Layer 8 of a small transformer language model trained on English Wikipedia (14 layers, counted from 0, width 96).
A neuron's activation on a vector x is SiLU(gate . x) times (in . x), where the dot is the dot product.

Input weights of the MLP neurons that the questions are about. A number n stands for (n - 128) times 0.0087.
n114 gate: 135, 129, 150, 170, 111, 105, 112, 149, 133, 91, 100, 123, 102, 112, 152, 144, 176, 148, 132, 102, 139, 172, 117, 91, 121, 138, 136, 89, 163, 146, 132, 113, 119, 109, 101, 147, 149, 96, 149, 96, 122, 144, 155, 188, 118, 148, 120, 165, 135, 136, 162, 149, 118, 181, 149, 136, 109, 96, 105, 82, 135, 150, 137, 77, 176, 135, 100, 149, 73, 149, 143, 157, 149, 113, 109, 144, 173, 112, 129, 149, 113, 105, 167, 107, 165, 106, 107, 128, 154, 171, 122, 116, 143, 113, 123, 119
n165 gate: 130, 145, 132, 150, 104, 130, 136, 104, 160, 153, 132, 144, 170, 154, 138, 126, 103, 123, 150, 124, 138, 124, 178, 97, 137, 86, 119, 119, 141, 99, 94, 116, 139, 129, 120, 125, 143, 147, 150, 138, 126, 132, 141, 127, 108, 127, 167, 108, 142, 118, 100, 138, 129, 151, 122, 134, 124, 95, 116, 145, 113, 84, 122, 137, 145, 127, 161, 107, 115, 123, 113, 133, 97, 136, 158, 128, 135, 74, 158, 112, 176, 129, 135, 121, 120, 133, 120, 115, 106, 104, 106, 113, 120, 120, 143, 117
n203 gate: 152, 123, 127, 147, 133, 107, 139, 119, 127, 136, 138, 126, 126, 118, 186, 93, 140, 140, 76, 140, 157, 106, 163, 102, 101, 157, 152, 146, 93, 177, 135, 116, 187, 153, 141, 122, 79, 145, 89, 141, 124, 100, 128, 135, 124, 188, 136, 113, 88, 172, 187, 83, 120, 108, 152, 131, 137, 94, 85, 145, 124, 100, 114, 99, 108, 146, 103, 142, 168, 119, 141, 69, 126, 144, 104, 115, 123, 147, 127, 152, 151, 150, 144, 116, 134, 140, 104, 138, 122, 104, 140, 96, 122, 145, 138, 137
n297 gate: 150, 151, 130, 161, 132, 103, 125, 149, 142, 121, 146, 137, 151, 158, 104, 137, 105, 126, 148, 131, 119, 106, 97, 112, 151, 118, 136, 147, 153, 149, 170, 150, 146, 94, 186, 128, 154, 109, 90, 162, 131, 150, 112, 109, 135, 147, 125, 137, 138, 125, 158, 139, 152, 160, 99, 114, 144, 131, 91, 110, 96, 171, 114, 117, 114, 106, 134, 165, 119, 136, 129, 115, 137, 123, 112, 99, 123, 148, 117, 123, 158, 111, 167, 147, 109, 60, 133, 105, 118, 124, 123, 109, 107, 123, 147, 90
n337 gate: 89, 152, 86, 107, 120, 157, 117, 130, 142, 146, 136, 128, 147, 111, 146, 86, 134, 118, 127, 154, 118, 82, 139, 122, 124, 92, 106, 137, 165, 154, 121, 139, 141, 123, 82, 106, 111, 148, 106, 130, 111, 136, 123, 91, 104, 102, 156, 93, 134, 108, 103, 125, 140, 160, 95, 138, 132, 102, 133, 139, 134, 131, 147, 110, 148, 109, 104, 129, 147, 121, 107, 103, 110, 97, 136, 117, 85, 160, 124, 138, 158, 154, 123, 135, 131, 118, 124, 112, 120, 158, 87, 140, 118, 112, 111, 124
n365 gate: 136, 163, 148, 90, 130, 153, 136, 172, 156, 103, 174, 146, 127, 152, 110, 162, 138, 140, 146, 98, 142, 131, 121, 131, 69, 142, 127, 168, 120, 127, 137, 131, 182, 122, 159, 158, 160, 95, 125, 86, 127, 116, 119, 128, 160, 94, 117, 145, 89, 142, 119, 142, 129, 100, 97, 147, 97, 94, 169, 135, 139, 110, 115, 70, 141, 126, 126, 73, 99, 131, 130, 91, 130, 96, 114, 135, 172, 97, 126, 92, 125, 95, 129, 99, 119, 148, 109, 118, 134, 130, 107, 102, 148, 135, 128, 89
n367 gate: 122, 110, 133, 165, 148, 136, 126, 115, 149, 80, 121, 115, 147, 151, 94, 114, 162, 133, 120, 102, 120, 111, 82, 143, 82, 140, 159, 99, 114, 85, 132, 173, 130, 131, 155, 119, 136, 120, 132, 130, 180, 155, 170, 164, 142, 134, 114, 177, 159, 99, 162, 127, 102, 181, 166, 167, 122, 147, 104, 114, 127, 83, 104, 136, 126, 144, 249, 135, 147, 99, 141, 144, 160, 121, 141, 147, 123, 55, 143, 147, 146, 154, 131, 159, 125, 113, 99, 125, 174, 142, 154, 144, 149, 121, 177, 103
n114 in: 96, 117, 96, 111, 112, 139, 159, 126, 148, 133, 125, 133, 148, 132, 162, 146, 93, 137, 137, 106, 113, 185, 110, 112, 89, 155, 105, 93, 104, 129, 158, 150, 117, 130, 84, 117, 146, 81, 113, 130, 188, 112, 109, 119, 126, 89, 157, 147, 97, 160, 157, 72, 101, 125, 124, 99, 102, 99, 129, 134, 90, 98, 136, 139, 99, 73, 110, 142, 127, 119, 149, 145, 108, 135, 105, 64, 77, 167, 146, 138, 108, 85, 141, 130, 156, 117, 138, 138, 101, 95, 126, 77, 76, 143, 110, 174
n165 in: 158, 143, 128, 167, 122, 149, 92, 124, 134, 133, 142, 149, 119, 116, 132, 111, 110, 147, 143, 127, 139, 127, 121, 81, 116, 132, 129, 115, 101, 135, 127, 152, 140, 113, 106, 150, 119, 116, 101, 151, 88, 159, 67, 125, 116, 96, 119, 105, 146, 134, 109, 117, 143, 137, 134, 132, 117, 135, 108, 138, 156, 127, 128, 127, 78, 159, 112, 110, 145, 106, 117, 134, 119, 137, 102, 166, 155, 109, 114, 178, 150, 151, 132, 142, 124, 129, 122, 143, 129, 123, 115, 144, 84, 130, 82, 135
n203 in: 90, 112, 83, 109, 129, 134, 144, 155, 116, 136, 86, 123, 120, 130, 116, 163, 170, 96, 140, 95, 146, 134, 155, 143, 161, 178, 158, 86, 126, 86, 120, 118, 129, 125, 126, 146, 120, 179, 99, 148, 124, 97, 129, 140, 114, 187, 160, 87, 126, 157, 140, 162, 104, 133, 106, 116, 100, 120, 141, 153, 154, 157, 134, 146, 130, 141, 123, 122, 91, 121, 130, 152, 135, 120, 146, 176, 153, 92, 175, 94, 95, 92, 142, 82, 95, 138, 159, 154, 101, 83, 120, 116, 130, 115, 152, 149
n297 in: 146, 160, 132, 161, 137, 121, 130, 147, 122, 121, 124, 131, 124, 162, 98, 151, 92, 137, 127, 149, 158, 101, 116, 121, 160, 79, 84, 141, 144, 118, 117, 112, 106, 140, 158, 177, 104, 79, 114, 148, 139, 140, 137, 99, 159, 149, 146, 76, 114, 97, 122, 141, 154, 131, 145, 155, 109, 121, 119, 152, 136, 154, 83, 135, 137, 129, 161, 120, 131, 125, 117, 125, 133, 61, 146, 74, 165, 103, 152, 137, 161, 159, 133, 126, 124, 132, 150, 100, 142, 113, 140, 62, 100, 126, 137, 183
n337 in: 115, 175, 113, 149, 116, 130, 127, 142, 124, 147, 126, 125, 120, 121, 162, 113, 139, 113, 129, 139, 95, 94, 140, 106, 145, 120, 105, 141, 158, 158, 131, 172, 127, 157, 125, 130, 124, 121, 112, 119, 79, 137, 122, 145, 120, 111, 133, 114, 110, 96, 108, 115, 142, 110, 139, 156, 129, 119, 113, 113, 135, 138, 152, 148, 103, 133, 134, 115, 133, 126, 122, 106, 133, 107, 124, 139, 58, 141, 90, 145, 153, 149, 130, 123, 139, 171, 126, 126, 105, 119, 99, 127, 150, 104, 126, 109
n365 in: 134, 177, 91, 133, 164, 164, 118, 138, 124, 109, 162, 123, 120, 142, 112, 154, 147, 119, 157, 157, 153, 128, 95, 150, 126, 168, 157, 101, 136, 112, 124, 130, 122, 134, 125, 99, 129, 75, 129, 107, 106, 161, 149, 175, 128, 153, 106, 133, 138, 145, 143, 114, 113, 86, 154, 146, 88, 111, 96, 119, 99, 117, 126, 84, 152, 103, 111, 98, 127, 103, 145, 152, 109, 122, 142, 136, 134, 121, 150, 155, 165, 135, 153, 115, 122, 175, 144, 167, 86, 171, 115, 117, 135, 128, 129, 137
n367 in: 93, 118, 126, 86, 68, 122, 124, 99, 157, 130, 154, 124, 147, 89, 157, 149, 98, 109, 144, 86, 117, 155, 127, 107, 147, 111, 89, 110, 117, 127, 158, 130, 119, 163, 148, 129, 105, 99, 136, 111, 158, 126, 156, 105, 152, 117, 195, 158, 129, 173, 132, 153, 147, 170, 148, 137, 98, 128, 139, 166, 125, 107, 96, 87, 138, 180, 117, 102, 110, 146, 135, 123, 144, 113, 169, 146, 124, 138, 195, 140, 94, 110, 108, 133, 121, 171, 101, 134, 115, 69, 122, 146, 122, 138, 164, 115

Each question shows a token from some text and the vector x that enters the MLP there. A number n stands for (n - 128) times 0.036.

"Transport": 135, 127, 101, 97, 171, 121, 101, 139, 118, 130, 169, 147, 152, 133, 131, 78, 114, 149, 118, 134, 135, 119, 125, 127, 125, 123, 92, 44, 124, 136, 99, 134, 142, 94, 151, 120, 143, 95, 80, 118, 110, 169, 160, 109, 164, 122, 152, 136, 106, 135, 92, 133, 103, 132, 129, 115, 132, 164, 138, 176, 129, 132, 94, 148, 115, 154, 81, 138, 145, 145, 149, 121, 81, 116, 110, 134, 155, 101, 131, 119, 154, 90, 139, 160, 133, 114, 116, 120, 138, 135, 103, 104, 124, 126, 83, 106
Which of these neurons fires most? n297

"1": 150, 126, 138, 93, 142, 105, 98, 147, 143, 84, 112, 134, 146, 138, 130, 109, 86, 164, 97, 109, 143, 149, 101, 111, 144, 146, 108, 53, 151, 142, 154, 110, 127, 140, 154, 139, 112, 108, 74, 125, 117, 130, 187, 158, 127, 112, 140, 140, 127, 113, 108, 117, 150, 79, 130, 126, 129, 155, 103, 113, 112, 146, 124, 127, 102, 134, 68, 100, 169, 151, 140, 131, 154, 131, 135, 113, 99, 136, 132, 119, 123, 124, 106, 127, 132, 97, 126, 157, 138, 139, 173, 143, 124, 112, 105, 124
Which of these neurons fires most? n114

" the": 130, 129, 143, 75, 133, 127, 108, 114, 123, 122, 133, 133, 122, 112, 122, 103, 84, 126, 127, 104, 138, 119, 133, 142, 118, 115, 119, 47, 126, 139, 126, 117, 121, 105, 139, 124, 126, 119, 109, 140, 132, 134, 141, 127, 149, 126, 118, 130, 122, 129, 92, 140, 90, 127, 145, 129, 121, 113, 136, 136, 121, 125, 142, 117, 80, 149, 34, 127, 132, 126, 119, 114, 59, 137, 126, 114, 126, 89, 127, 139, 110, 129, 118, 163, 117, 112, 121, 115, 132, 136, 127, 106, 130, 127, 90, 127
The most active neuron and its activation: n297, at about 0.25

" two": 113, 114, 108, 68, 116, 106, 105, 133, 108, 117, 131, 148, 114, 143, 124, 112, 87, 176, 95, 156, 118, 111, 159, 93, 123, 99, 98, 84, 151, 141, 125, 120, 115, 131, 127, 126, 138, 126, 132, 165, 122, 106, 157, 129, 160, 163, 130, 135, 101, 165, 107, 94, 120, 102, 157, 113, 123, 117, 147, 149, 145, 119, 133, 178, 65, 168, 70, 128, 92, 125, 127, 149, 63, 136, 100, 126, 113, 134, 133, 112, 113, 113, 132, 142, 163, 154, 128, 152, 154, 128, 118, 132, 156, 128, 110, 140
Which two neurons fire most, strongest first? n203, n365

" League": 120, 142, 121, 106, 154, 121, 73, 133, 117, 156, 115, 199, 140, 160, 113, 103, 134, 142, 123, 126, 141, 143, 128, 161, 145, 168, 112, 66, 136, 138, 127, 105, 147, 134, 145, 110, 103, 139, 96, 132, 120, 157, 177, 116, 156, 122, 147, 151, 166, 134, 131, 113, 99, 62, 147, 112, 128, 99, 119, 133, 148, 130, 137, 159, 96, 177, 94, 139, 105, 102, 102, 114, 64, 133, 136, 116, 130, 102, 111, 127, 151, 75, 139, 146, 159, 134, 129, 119, 106, 117, 159, 126, 109, 122, 96, 126
The most active neuron and its activation: n203, at about 2

" ": 142, 107, 120, 87, 137, 114, 115, 128, 128, 125, 119, 134, 121, 140, 119, 115, 114, 130, 146, 181, 132, 92, 119, 136, 124, 109, 115, 56, 121, 145, 112, 141, 109, 130, 124, 151, 136, 159, 140, 224, 112, 119, 153, 133, 115, 119, 103, 172, 131, 138, 78, 133, 136, 87, 143, 131, 118, 156, 115, 123, 159, 134, 135, 107, 114, 151, 72, 104, 119, 113, 119, 126, 132, 143, 116, 112, 100, 115, 149, 137, 119, 88, 94, 129, 116, 163, 117, 110, 114, 121, 103, 95, 131, 122, 85, 126
Which three neurons fire most, strongest first? n337, n297, n114

"th": 116, 99, 130, 116, 174, 149, 130, 151, 117, 151, 68, 122, 126, 99, 85, 141, 144, 166, 126, 128, 135, 134, 143, 106, 150, 182, 83, 122, 116, 114, 114, 144, 130, 62, 125, 132, 131, 151, 133, 110, 92, 144, 128, 112, 120, 81, 126, 117, 135, 118, 146, 107, 134, 148, 55, 169, 112, 121, 111, 92, 95, 126, 100, 137, 125, 136, 93, 103, 179, 107, 131, 123, 67, 102, 141, 129, 154, 131, 122, 127, 133, 120, 105, 88, 134, 121, 148, 152, 89, 81, 118, 200, 124, 91, 122, 110
Which of these neurons fires most? n297

"ed": 138, 131, 138, 73, 132, 133, 96, 120, 138, 119, 148, 126, 127, 121, 135, 94, 95, 114, 130, 107, 136, 123, 120, 126, 119, 143, 113, 41, 129, 136, 120, 118, 127, 103, 150, 123, 134, 114, 91, 140, 117, 141, 148, 132, 139, 113, 123, 130, 122, 117, 83, 130, 100, 124, 135, 134, 102, 109, 147, 148, 125, 130, 119, 127, 92, 140, 60, 136, 155, 132, 115, 119, 41, 140, 119, 148, 137, 78, 128, 131, 108, 141, 149, 146, 115, 118, 124, 125, 158, 152, 135, 108, 148, 154, 95, 126
Which of these neurons fires most? n365

" to": 101, 134, 136, 101, 159, 109, 94, 117, 113, 118, 116, 140, 117, 138, 122, 109, 117, 151, 112, 144, 152, 131, 112, 119, 125, 57, 64, 49, 132, 149, 109, 146, 145, 77, 150, 139, 100, 151, 99, 145, 132, 139, 111, 132, 161, 170, 109, 135, 147, 97, 121, 128, 103, 82, 143, 159, 134, 107, 131, 151, 114, 91, 154, 138, 131, 164, 89, 138, 110, 107, 126, 115, 55, 119, 148, 151, 94, 100, 97, 125, 112, 136, 124, 120, 152, 153, 112, 152, 111, 127, 125, 117, 128, 137, 121, 129
The most active neuron and its activation: n337, at about 2

" estimated": 119, 131, 109, 93, 138, 172, 113, 111, 81, 132, 156, 110, 142, 123, 115, 108, 82, 162, 119, 163, 118, 141, 179, 100, 153, 119, 101, 92, 149, 108, 142, 126, 141, 50, 171, 145, 142, 98, 112, 154, 122, 125, 145, 110, 137, 133, 121, 136, 108, 119, 89, 135, 139, 99, 129, 110, 119, 147, 129, 103, 113, 131, 84, 148, 93, 140, 66, 124, 97, 131, 97, 120, 90, 173, 121, 152, 115, 123, 159, 150, 123, 147, 161, 153, 125, 120, 126, 129, 125, 123, 91, 102, 150, 121, 76, 130
Which of these neurons fires most? n165

"profit": 112, 144, 129, 100, 175, 109, 112, 112, 126, 142, 151, 134, 151, 111, 104, 108, 144, 154, 101, 124, 132, 125, 130, 118, 133, 138, 118, 84, 137, 98, 111, 131, 134, 88, 154, 120, 124, 101, 124, 152, 114, 138, 153, 132, 144, 117, 135, 119, 136, 149, 101, 98, 134, 76, 159, 122, 112, 175, 115, 162, 153, 130, 87, 167, 117, 156, 55, 143, 81, 120, 121, 110, 106, 119, 94, 123, 128, 118, 187, 148, 129, 137, 125, 130, 156, 149, 119, 91, 128, 80, 140, 118, 129, 90, 52, 132
Which two neurons fire most, strongest first? n203, n337

" journalist": 145, 141, 129, 77, 151, 119, 100, 142, 154, 133, 150, 124, 127, 162, 149, 127, 129, 145, 135, 95, 132, 101, 109, 117, 115, 155, 95, 49, 138, 116, 126, 137, 128, 100, 149, 101, 134, 107, 127, 151, 125, 137, 159, 132, 117, 108, 109, 114, 120, 134, 68, 136, 107, 90, 134, 132, 101, 128, 153, 163, 128, 135, 103, 107, 96, 157, 73, 124, 128, 142, 122, 126, 41, 114, 135, 159, 139, 89, 124, 140, 127, 127, 142, 126, 129, 144, 140, 107, 150, 110, 133, 106, 141, 118, 80, 114
The most active neuron and its activation: n365, at about 11

"5": 167, 120, 113, 152, 122, 99, 124, 167, 106, 113, 126, 173, 152, 158, 117, 105, 115, 122, 107, 155, 138, 111, 125, 136, 162, 128, 114, 95, 129, 104, 95, 81, 130, 141, 142, 95, 141, 133, 112, 147, 105, 147, 167, 124, 141, 119, 120, 140, 132, 65, 123, 110, 144, 138, 95, 151, 112, 164, 153, 152, 137, 150, 131, 183, 117, 145, 75, 139, 136, 142, 155, 188, 99, 118, 102, 130, 124, 91, 140, 108, 125, 133, 117, 120, 131, 135, 159, 190, 100, 141, 183, 146, 120, 134, 96, 173
Which three neurons fire most, strongest first? n367, n114, n337

" always": 145, 131, 128, 72, 124, 128, 93, 110, 107, 95, 145, 140, 101, 118, 125, 129, 108, 137, 108, 149, 146, 122, 130, 98, 149, 104, 86, 62, 122, 100, 103, 124, 152, 57, 124, 116, 131, 175, 147, 120, 138, 111, 138, 134, 164, 166, 102, 148, 132, 85, 135, 121, 146, 117, 129, 116, 97, 107, 139, 157, 140, 142, 143, 119, 113, 138, 83, 158, 115, 125, 120, 113, 65, 140, 149, 180, 129, 81, 140, 131, 129, 151, 143, 153, 166, 158, 121, 126, 136, 107, 133, 143, 148, 170, 78, 134
Which of these neurons fires most? n165

" Po": 148, 127, 103, 96, 161, 129, 111, 129, 105, 132, 71, 158, 125, 161, 148, 129, 113, 122, 118, 128, 145, 98, 129, 93, 159, 105, 101, 133, 123, 103, 102, 155, 143, 119, 128, 135, 123, 154, 107, 172, 94, 133, 178, 116, 120, 51, 133, 110, 161, 94, 141, 118, 104, 110, 136, 150, 82, 146, 115, 94, 113, 138, 121, 85, 135, 146, 95, 121, 140, 50, 145, 117, 84, 110, 115, 145, 116, 83, 86, 156, 152, 121, 125, 177, 128, 134, 148, 105, 120, 106, 73, 149, 97, 137, 112, 144
Which of these neurons fires most? n337

"==": 159, 134, 124, 81, 135, 126, 108, 138, 151, 108, 119, 134, 108, 183, 113, 72, 94, 147, 118, 77, 135, 137, 130, 144, 105, 135, 119, 87, 146, 110, 121, 100, 84, 114, 145, 119, 122, 137, 99, 123, 114, 182, 140, 145, 167, 137, 156, 133, 121, 140, 83, 110, 123, 134, 119, 129, 120, 141, 146, 154, 126, 132, 126, 82, 112, 132, 67, 158, 160, 148, 105, 136, 117, 140, 101, 161, 157, 70, 120, 141, 100, 114, 145, 111, 92, 128, 139, 106, 103, 146, 146, 96, 139, 141, 63, 143
Which of these neurons fires most? n365

"ge": 93, 128, 108, 113, 157, 129, 92, 129, 141, 125, 148, 132, 136, 132, 137, 114, 93, 120, 141, 201, 114, 133, 144, 70, 104, 152, 121, 104, 130, 163, 94, 124, 135, 119, 145, 105, 147, 160, 84, 165, 91, 156, 143, 122, 141, 104, 137, 144, 153, 122, 152, 127, 133, 87, 119, 103, 143, 82, 135, 147, 102, 75, 101, 136, 98, 140, 94, 119, 151, 91, 112, 133, 34, 101, 152, 127, 122, 111, 129, 164, 147, 171, 105, 144, 146, 133, 132, 111, 133, 107, 164, 127, 134, 91, 131, 119
Which of these neurons fires most? n165

"e": 120, 91, 159, 118, 158, 108, 122, 143, 117, 136, 93, 133, 132, 175, 118, 131, 145, 121, 117, 176, 144, 140, 112, 111, 132, 159, 94, 121, 117, 153, 91, 100, 130, 74, 134, 130, 142, 153, 135, 147, 115, 171, 126, 125, 152, 41, 161, 133, 126, 110, 136, 120, 163, 122, 122, 139, 189, 116, 157, 166, 112, 126, 151, 155, 72, 134, 112, 150, 168, 116, 118, 111, 60, 88, 96, 157, 142, 128, 149, 126, 138, 173, 136, 180, 128, 115, 165, 153, 126, 82, 143, 127, 123, 108, 121, 143
Which two neurons fire most, strongest first? n367, n365

"a": 109, 111, 106, 101, 128, 125, 151, 155, 126, 138, 75, 80, 139, 106, 148, 127, 106, 123, 77, 154, 114, 136, 156, 96, 143, 128, 67, 151, 129, 126, 136, 166, 115, 130, 169, 161, 122, 170, 142, 75, 117, 120, 146, 148, 105, 47, 110, 140, 131, 103, 143, 113, 76, 125, 101, 150, 107, 141, 108, 129, 130, 150, 137, 85, 95, 163, 123, 100, 179, 158, 169, 153, 97, 116, 127, 105, 130, 113, 130, 145, 127, 131, 142, 112, 158, 127, 121, 153, 100, 99, 91, 189, 141, 115, 142, 139
The most active neuron and its activation: n337, at about 4

"H": 139, 98, 116, 128, 166, 89, 88, 141, 137, 125, 72, 145, 162, 134, 172, 100, 95, 157, 162, 142, 147, 145, 111, 96, 156, 118, 135, 52, 152, 149, 95, 131, 94, 138, 140, 135, 165, 129, 167, 157, 133, 158, 172, 127, 163, 89, 120, 133, 146, 122, 119, 97, 124, 105, 127, 145, 104, 173, 149, 109, 119, 121, 137, 139, 123, 150, 124, 133, 78, 130, 116, 97, 116, 97, 131, 98, 139, 121, 120, 109, 120, 92, 137, 145, 158, 147, 103, 133, 131, 138, 128, 135, 127, 119, 96, 176
The most active neuron and its activation: n114, at about 5.7

" network": 155, 131, 97, 110, 190, 120, 106, 119, 110, 138, 120, 132, 146, 161, 150, 102, 128, 150, 125, 182, 149, 125, 169, 119, 139, 160, 72, 97, 127, 132, 125, 115, 155, 86, 153, 118, 123, 145, 111, 143, 135, 129, 159, 132, 148, 93, 123, 152, 119, 143, 98, 95, 98, 97, 139, 119, 94, 156, 137, 138, 155, 137, 110, 166, 129, 152, 58, 154, 83, 153, 126, 128, 66, 130, 140, 161, 138, 118, 126, 105, 131, 101, 132, 127, 157, 119, 118, 93, 132, 98, 92, 106, 141, 107, 69, 109
Which three neurons fire most, strongest first? n203, n165, n297

".": 141, 138, 124, 67, 135, 129, 121, 127, 141, 104, 136, 122, 113, 122, 133, 93, 95, 125, 121, 110, 133, 121, 123, 138, 112, 145, 116, 26, 122, 136, 133, 104, 106, 114, 125, 129, 127, 123, 109, 146, 114, 144, 146, 126, 135, 102, 120, 133, 119, 114, 93, 124, 77, 136, 135, 123, 114, 106, 143, 137, 129, 120, 126, 115, 107, 136, 68, 139, 144, 137, 105, 113, 55, 137, 120, 147, 141, 75, 118, 122, 98, 126, 127, 137, 109, 117, 122, 122, 144, 137, 152, 97, 125, 131, 96, 122
Which two neurons fire most, strongest first? n114, n365

" episodes": 166, 143, 146, 139, 183, 112, 104, 123, 83, 114, 94, 178, 155, 153, 120, 106, 96, 100, 151, 156, 152, 143, 152, 139, 151, 158, 79, 80, 134, 122, 130, 143, 152, 94, 136, 78, 130, 104, 87, 142, 147, 167, 141, 73, 153, 138, 116, 137, 161, 103, 83, 116, 163, 116, 110, 125, 125, 147, 121, 140, 133, 131, 131, 129, 101, 171, 101, 145, 110, 142, 117, 108, 84, 106, 136, 198, 144, 128, 114, 85, 109, 120, 151, 97, 127, 137, 132, 147, 133, 123, 124, 122, 135, 96, 80, 107
Which three neurons fire most, strongest first? n297, n114, n165

"ug": 128, 156, 129, 99, 125, 102, 132, 112, 117, 125, 104, 132, 112, 119, 132, 113, 91, 179, 111, 97, 99, 123, 102, 120, 136, 132, 129, 146, 134, 87, 107, 111, 138, 114, 117, 144, 121, 152, 141, 102, 70, 145, 195, 120, 124, 50, 143, 116, 146, 131, 135, 139, 141, 134, 143, 112, 70, 153, 76, 151, 125, 133, 100, 96, 111, 106, 141, 135, 117, 108, 141, 159, 121, 89, 107, 98, 124, 189, 138, 159, 143, 113, 127, 140, 156, 135, 111, 109, 112, 41, 150, 130, 62, 130, 136, 133
Which of these neurons fires most? n297

" Ontario": 154, 131, 129, 84, 123, 119, 132, 140, 126, 178, 127, 133, 129, 155, 124, 104, 134, 141, 97, 133, 142, 137, 127, 140, 150, 117, 107, 98, 131, 144, 98, 103, 151, 126, 144, 119, 145, 116, 129, 129, 109, 120, 154, 156, 156, 101, 154, 121, 141, 96, 108, 106, 118, 59, 138, 156, 131, 158, 169, 147, 140, 139, 132, 152, 74, 180, 94, 89, 161, 135, 122, 143, 48, 106, 117, 162, 143, 105, 140, 201, 171, 100, 124, 119, 146, 114, 113, 124, 112, 110, 175, 117, 115, 111, 82, 119
Which of these neurons fires most? n165

"ier": 138, 105, 100, 113, 120, 144, 147, 149, 105, 140, 168, 173, 126, 149, 120, 136, 141, 119, 106, 165, 105, 110, 158, 94, 106, 105, 95, 144, 125, 107, 109, 111, 136, 106, 114, 104, 101, 154, 139, 165, 101, 161, 157, 132, 112, 85, 175, 121, 106, 142, 124, 119, 118, 133, 106, 155, 134, 163, 154, 149, 147, 88, 147, 151, 83, 156, 98, 122, 129, 163, 118, 139, 56, 133, 127, 156, 190, 105, 180, 165, 140, 146, 97, 136, 152, 139, 120, 98, 85, 95, 111, 169, 106, 107, 149, 122
Which of these neurons fires most? n165

"on": 93, 119, 160, 121, 197, 144, 163, 144, 117, 111, 92, 137, 160, 93, 127, 110, 155, 140, 126, 148, 77, 168, 126, 116, 122, 186, 83, 110, 140, 118, 108, 141, 147, 68, 111, 132, 136, 144, 106, 164, 120, 136, 131, 129, 89, 106, 124, 130, 116, 111, 97, 142, 141, 110, 122, 88, 151, 132, 118, 98, 136, 124, 111, 156, 118, 134, 85, 158, 141, 128, 109, 133, 113, 100, 93, 128, 147, 77, 134, 147, 152, 142, 146, 155, 150, 118, 145, 91, 110, 138, 84, 210, 147, 80, 114, 124
The most active neuron and its activation: n337, at about 2.3

" in": 127, 155, 127, 79, 120, 123, 123, 135, 145, 137, 116, 126, 75, 150, 103, 131, 105, 152, 152, 81, 137, 141, 113, 132, 134, 113, 99, 57, 147, 125, 128, 141, 135, 116, 174, 118, 127, 126, 99, 124, 113, 141, 142, 121, 130, 119, 141, 148, 144, 101, 91, 129, 102, 117, 130, 147, 161, 140, 157, 146, 151, 141, 155, 123, 104, 158, 72, 131, 155, 122, 137, 144, 42, 119, 132, 107, 118, 78, 130, 86, 127, 109, 145, 163, 128, 138, 104, 126, 110, 126, 170, 96, 125, 132, 103, 142
Which of these neurons fires most? n165

" Zo": 120, 122, 88, 121, 149, 126, 92, 113, 121, 139, 80, 154, 120, 166, 141, 137, 118, 88, 151, 162, 156, 150, 120, 113, 111, 147, 85, 86, 143, 150, 129, 145, 139, 150, 125, 136, 166, 136, 126, 163, 124, 121, 128, 144, 150, 77, 128, 122, 130, 111, 134, 110, 168, 93, 164, 103, 125, 158, 122, 97, 110, 119, 137, 92, 120, 167, 127, 160, 103, 93, 78, 106, 42, 69, 137, 119, 111, 92, 93, 145, 137, 119, 124, 137, 143, 141, 128, 96, 122, 105, 100, 179, 109, 111, 96, 101
Which two neurons fire most, strongest first? n337, n165

" died": 160, 127, 136, 87, 134, 120, 100, 125, 94, 103, 127, 128, 94, 141, 119, 120, 97, 112, 143, 122, 151, 128, 100, 121, 162, 154, 84, 85, 146, 130, 102, 147, 118, 91, 153, 119, 141, 128, 88, 124, 98, 155, 119, 66, 146, 133, 138, 129, 130, 85, 62, 106, 169, 143, 121, 138, 84, 156, 126, 169, 104, 141, 140, 117, 118, 168, 97, 169, 127, 145, 123, 122, 77, 147, 126, 199, 102, 95, 153, 103, 155, 131, 140, 124, 95, 124, 132, 165, 136, 112, 137, 125, 122, 141, 62, 121
Which three neurons fire most, strongest first? n297, n165, n114

"bo": 134, 111, 124, 125, 166, 126, 131, 137, 117, 161, 132, 158, 125, 191, 137, 126, 130, 114, 129, 138, 122, 139, 104, 104, 168, 145, 80, 168, 117, 106, 103, 95, 138, 96, 132, 112, 142, 107, 79, 149, 120, 95, 95, 118, 88, 80, 147, 129, 120, 153, 125, 147, 133, 103, 98, 145, 174, 108, 161, 100, 177, 146, 131, 163, 110, 111, 129, 154, 152, 116, 131, 129, 75, 110, 109, 131, 95, 104, 128, 146, 159, 122, 150, 164, 139, 118, 155, 149, 46, 155, 112, 166, 156, 102, 109, 94
Which of these neurons fires most? n337

" league": 161, 115, 121, 132, 176, 133, 129, 156, 112, 146, 147, 157, 127, 148, 111, 99, 145, 142, 135, 186, 142, 107, 130, 141, 117, 118, 63, 61, 145, 115, 87, 130, 172, 115, 156, 86, 117, 145, 117, 118, 151, 120, 174, 130, 157, 119, 106, 161, 139, 123, 105, 111, 137, 82, 147, 122, 138, 121, 127, 128, 129, 106, 130, 153, 101, 195, 75, 132, 97, 140, 119, 118, 89, 105, 118, 152, 123, 104, 126, 126, 136, 100, 140, 135, 140, 144, 113, 113, 140, 111, 119, 147, 119, 106, 90, 100
Which three neurons fire most, strongest first? n365, n114, n165

" political": 156, 136, 134, 111, 162, 132, 123, 148, 121, 139, 128, 133, 129, 145, 125, 132, 119, 153, 131, 152, 161, 126, 128, 105, 127, 124, 93, 53, 149, 122, 120, 128, 141, 88, 130, 120, 131, 94, 94, 140, 135, 159, 165, 112, 161, 129, 121, 172, 142, 144, 94, 132, 110, 104, 124, 117, 102, 150, 118, 167, 135, 155, 111, 153, 76, 166, 77, 143, 99, 92, 149, 97, 92, 117, 115, 149, 115, 131, 142, 195, 113, 139, 119, 159, 138, 136, 118, 117, 142, 102, 89, 130, 146, 111, 77, 112
Which of these neurons fires most? n297

" from": 125, 155, 166, 90, 143, 122, 105, 117, 146, 125, 106, 118, 106, 154, 109, 122, 111, 141, 143, 130, 144, 162, 100, 132, 94, 103, 105, 56, 140, 121, 115, 122, 124, 86, 136, 132, 134, 127, 118, 153, 127, 148, 140, 113, 131, 142, 114, 123, 137, 117, 97, 120, 116, 127, 148, 136, 127, 118, 137, 136, 138, 120, 135, 132, 110, 154, 51, 122, 130, 118, 114, 132, 19, 121, 125, 146, 114, 78, 119, 120, 109, 135, 132, 145, 150, 132, 121, 130, 136, 138, 139, 112, 126, 130, 97, 161
Which three neurons fire most, strongest first? n165, n114, n367